Layer 6 of a small transformer language model trained on English Wikipedia (12 layers, counted from 0, width 64).
A neuron adds its activation times its output weights to the MLP's output. To switch it off is to set its activation to zero at one token and run the rest of the model.

Output weights of the MLP neurons that the questions are about. A number n stands for (n - 128) times 0.0079.
n4: 184, 75, 219, 100, 127, 142, 178, 118, 105, 203, 157, 199, 103, 89, 84, 154, 144, 105, 98, 218, 136, 127, 171, 92, 145, 87, 151, 93, 69, 167, 105, 142, 143, 205, 66, 137, 103, 128, 93, 152, 154, 84, 77, 107, 145, 120, 109, 200, 122, 60, 115, 58, 88, 12, 77, 133, 112, 94, 90, 53, 104, 137, 152, 66
n6: 100, 157, 131, 111, 140, 146, 119, 105, 110, 113, 173, 120, 104, 140, 140, 95, 99, 97, 152, 158, 166, 46, 129, 161, 181, 115, 84, 121, 165, 118, 144, 100, 104, 108, 202, 146, 68, 81, 142, 70, 136, 145, 141, 104, 131, 116, 96, 97, 135, 157, 114, 174, 112, 90, 99, 169, 111, 84, 146, 216, 96, 150, 106, 170
n15: 98, 181, 145, 24, 103, 111, 121, 91, 181, 82, 145, 158, 172, 140, 137, 126, 107, 181, 102, 44, 149, 126, 219, 145, 78, 111, 153, 140, 125, 160, 120, 102, 173, 153, 87, 111, 73, 140, 158, 73, 194, 99, 167, 93, 67, 147, 147, 108, 139, 141, 126, 68, 118, 130, 164, 99, 89, 99, 67, 134, 92, 7, 157, 171
n26: 55, 103, 159, 146, 122, 124, 221, 185, 187, 169, 203, 153, 119, 138, 136, 162, 136, 130, 77, 131, 178, 95, 130, 112, 140, 104, 141, 72, 114, 134, 152, 93, 199, 126, 109, 103, 76, 142, 152, 66, 101, 179, 146, 170, 88, 152, 106, 37, 91, 161, 161, 107, 104, 160, 175, 87, 142, 114, 180, 151, 115, 146, 147, 170
n53: 93, 117, 115, 169, 170, 108, 76, 187, 142, 149, 150, 170, 130, 64, 175, 123, 13, 68, 98, 127, 174, 147, 117, 162, 172, 100, 138, 112, 153, 138, 126, 65, 121, 103, 151, 156, 78, 92, 135, 173, 170, 113, 117, 146, 165, 148, 74, 173, 107, 178, 84, 143, 99, 94, 137, 180, 131, 120, 137, 119, 107, 96, 51, 165
n72: 84, 97, 108, 120, 126, 86, 105, 195, 88, 189, 120, 127, 182, 128, 138, 125, 102, 124, 153, 131, 147, 92, 146, 185, 56, 160, 128, 101, 218, 142, 115, 156, 109, 191, 89, 214, 106, 138, 119, 135, 125, 150, 135, 123, 123, 121, 196, 124, 115, 148, 153, 123, 152, 88, 137, 114, 133, 149, 124, 74, 125, 108, 117, 160
n91: 129, 153, 126, 173, 64, 123, 131, 194, 76, 135, 102, 129, 138, 68, 102, 112, 131, 130, 132, 120, 97, 125, 111, 152, 84, 111, 87, 86, 201, 99, 124, 114, 101, 87, 131, 86, 220, 139, 150, 183, 177, 144, 103, 93, 118, 95, 69, 152, 89, 76, 111, 144, 87, 168, 93, 98, 115, 163, 100, 100, 141, 162, 118, 79
n138: 203, 149, 158, 133, 131, 142, 132, 106, 98, 136, 83, 135, 181, 100, 107, 85, 139, 151, 124, 19, 115, 101, 170, 187, 163, 115, 158, 137, 89, 181, 108, 159, 128, 125, 202, 131, 69, 57, 112, 119, 185, 126, 153, 186, 105, 35, 170, 136, 151, 161, 121, 126, 74, 109, 107, 121, 135, 86, 151, 157, 135, 138, 81, 114
n155: 95, 111, 102, 146, 176, 120, 103, 132, 185, 89, 56, 118, 132, 52, 177, 136, 117, 47, 173, 162, 160, 147, 165, 96, 184, 133, 161, 118, 96, 172, 100, 111, 169, 135, 100, 127, 115, 231, 103, 108, 93, 172, 119, 173, 131, 118, 138, 150, 108, 124, 92, 169, 32, 64, 97, 194, 97, 147, 115, 211, 192, 134, 84, 174

Each question names a token from some text and the token that comes next. It shows the activations a of the neurons there, in the order above. A number n stands for (n - 128) times 3.

Then comes g, the gradient of the next token's log-probability with respect to the MLP's output, scaled to length 1. A neuron's effect is roughly proportional to its activation times (output weights . g). A number n stands for (n - 128) times 0.0051.

" A", then "ct"
a: 128, 128, 128, 128, 96, 129, 128, 128, 135
g: 141, 119, 135, 157, 113, 68, 102, 136, 173, 131, 85, 128, 111, 98, 120, 132, 116, 84, 129, 130, 140, 105, 93, 111, 95, 122, 171, 132, 122, 161, 149, 119, 145, 134, 110, 144, 136, 138, 159, 93, 119, 132, 146, 161, 88, 137, 139, 146, 145, 184, 135, 69, 122, 127, 130, 128, 166, 114, 164, 96, 108, 139, 130, 136
Which neuron, switched off, lowers the next token's probability most? n155

"ical", then " p"
a: 128, 120, 128, 104, 128, 123, 128, 128, 128
g: 161, 152, 73, 142, 118, 152, 106, 125, 121, 110, 99, 122, 145, 70, 101, 107, 122, 101, 153, 136, 118, 184, 163, 146, 131, 107, 106, 143, 103, 111, 131, 117, 126, 122, 182, 134, 116, 127, 137, 143, 106, 147, 169, 96, 147, 133, 114, 121, 109, 117, 109, 116, 125, 146, 164, 113, 121, 110, 104, 55, 101, 116, 143, 123
Which neuron, switched off, lowers the next token's probability most? n26

" m", then "ore"
a: 128, 149, 128, 128, 128, 125, 128, 128, 128
g: 176, 133, 123, 140, 155, 136, 137, 130, 92, 107, 185, 137, 176, 151, 87, 125, 126, 138, 109, 154, 100, 97, 109, 131, 144, 82, 107, 81, 152, 119, 143, 94, 152, 151, 77, 155, 149, 160, 128, 142, 89, 121, 145, 103, 161, 114, 113, 121, 92, 128, 121, 131, 135, 122, 90, 134, 125, 143, 127, 148, 97, 111, 138, 129
Which neuron, switched off, lowers the next token's probability most? n6

"en", then "c"
a: 117, 128, 128, 114, 128, 128, 128, 128, 128
g: 134, 77, 82, 133, 132, 107, 154, 104, 119, 132, 163, 162, 124, 98, 140, 116, 120, 157, 159, 123, 91, 171, 110, 122, 134, 127, 92, 157, 124, 117, 107, 126, 143, 126, 125, 95, 119, 178, 139, 135, 154, 134, 74, 159, 191, 105, 141, 152, 128, 146, 130, 166, 121, 110, 137, 147, 116, 137, 137, 89, 97, 141, 106, 130
Which neuron, switched off, lowers the next token's probability most? n26

"ard", then " of"
a: 128, 128, 128, 128, 128, 114, 128, 128, 128
g: 119, 123, 112, 81, 133, 104, 137, 129, 179, 122, 85, 159, 133, 53, 134, 115, 110, 134, 117, 112, 100, 174, 104, 115, 127, 126, 112, 89, 140, 103, 179, 116, 138, 117, 140, 152, 126, 117, 180, 170, 132, 124, 114, 138, 161, 133, 110, 129, 142, 117, 121, 108, 121, 173, 108, 129, 120, 113, 150, 148, 127, 130, 80, 121
Which neuron, switched off, lowers the next token's probability most? n72

" D", then "es"
a: 128, 128, 128, 128, 95, 128, 74, 128, 128
g: 148, 116, 166, 146, 147, 152, 131, 133, 149, 106, 148, 89, 112, 90, 140, 111, 122, 91, 120, 104, 164, 102, 141, 152, 90, 138, 140, 160, 108, 139, 204, 142, 116, 144, 122, 103, 124, 132, 162, 110, 141, 188, 116, 134, 137, 143, 147, 141, 125, 145, 126, 116, 125, 147, 114, 132, 114, 135, 103, 190, 137, 117, 181, 137
Which neuron, switched off, lowers the next token's probability most? n91

" M", then "al"
a: 128, 128, 128, 128, 129, 129, 94, 128, 128
g: 125, 144, 130, 90, 132, 82, 151, 119, 184, 119, 143, 121, 122, 101, 108, 115, 114, 140, 129, 124, 134, 163, 127, 149, 117, 201, 176, 143, 136, 159, 119, 136, 164, 125, 134, 139, 149, 109, 122, 178, 108, 133, 183, 127, 90, 125, 128, 108, 134, 147, 112, 116, 117, 133, 103, 149, 114, 110, 111, 193, 148, 141, 111, 124
Which neuron, switched off, lowers the next token's probability most? n91

"ud", then "i"
a: 128, 170, 128, 128, 127, 128, 128, 128, 128
g: 79, 120, 140, 167, 104, 124, 159, 141, 134, 142, 138, 126, 145, 78, 84, 124, 161, 113, 110, 108, 150, 119, 142, 147, 160, 166, 105, 115, 166, 107, 148, 120, 135, 114, 138, 155, 144, 117, 125, 114, 144, 154, 59, 160, 150, 125, 124, 141, 162, 164, 133, 141, 125, 106, 101, 118, 125, 129, 97, 71, 126, 132, 156, 157
Which neuron, switched off, lowers the next token's probability most? n6

"ou", then "nt"
a: 109, 128, 130, 134, 128, 128, 129, 128, 128
g: 113, 147, 45, 176, 109, 155, 110, 126, 131, 132, 130, 135, 137, 128, 114, 121, 160, 159, 107, 119, 121, 175, 123, 168, 111, 140, 143, 101, 101, 170, 152, 122, 144, 107, 128, 128, 161, 125, 95, 142, 147, 105, 107, 101, 121, 126, 153, 112, 128, 178, 142, 149, 128, 134, 144, 139, 174, 146, 146, 172, 110, 99, 147, 125
Which neuron, switched off, lowers the next token's probability most? n4

"or", then "is"
a: 128, 128, 128, 130, 128, 128, 74, 128, 128
g: 159, 93, 126, 133, 143, 181, 128, 124, 120, 135, 169, 97, 140, 189, 145, 126, 151, 134, 140, 165, 110, 119, 162, 142, 124, 142, 175, 129, 158, 120, 175, 151, 123, 125, 90, 110, 120, 134, 104, 110, 101, 122, 142, 135, 130, 133, 122, 152, 120, 159, 101, 148, 134, 126, 101, 117, 126, 104, 108, 48, 119, 129, 162, 144
Which neuron, switched off, lowers the next token's probability most? n91

" con", then "f"
a: 128, 128, 214, 128, 128, 128, 127, 208, 128
g: 113, 186, 116, 114, 127, 81, 164, 138, 113, 114, 94, 183, 137, 107, 129, 137, 150, 109, 132, 137, 103, 110, 128, 161, 97, 94, 110, 150, 157, 131, 101, 121, 120, 149, 145, 120, 142, 119, 166, 100, 125, 111, 79, 146, 119, 137, 124, 143, 121, 121, 114, 145, 144, 108, 154, 113, 119, 147, 163, 56, 148, 127, 172, 127
Which neuron, switched off, lowers the next token's probability most? n15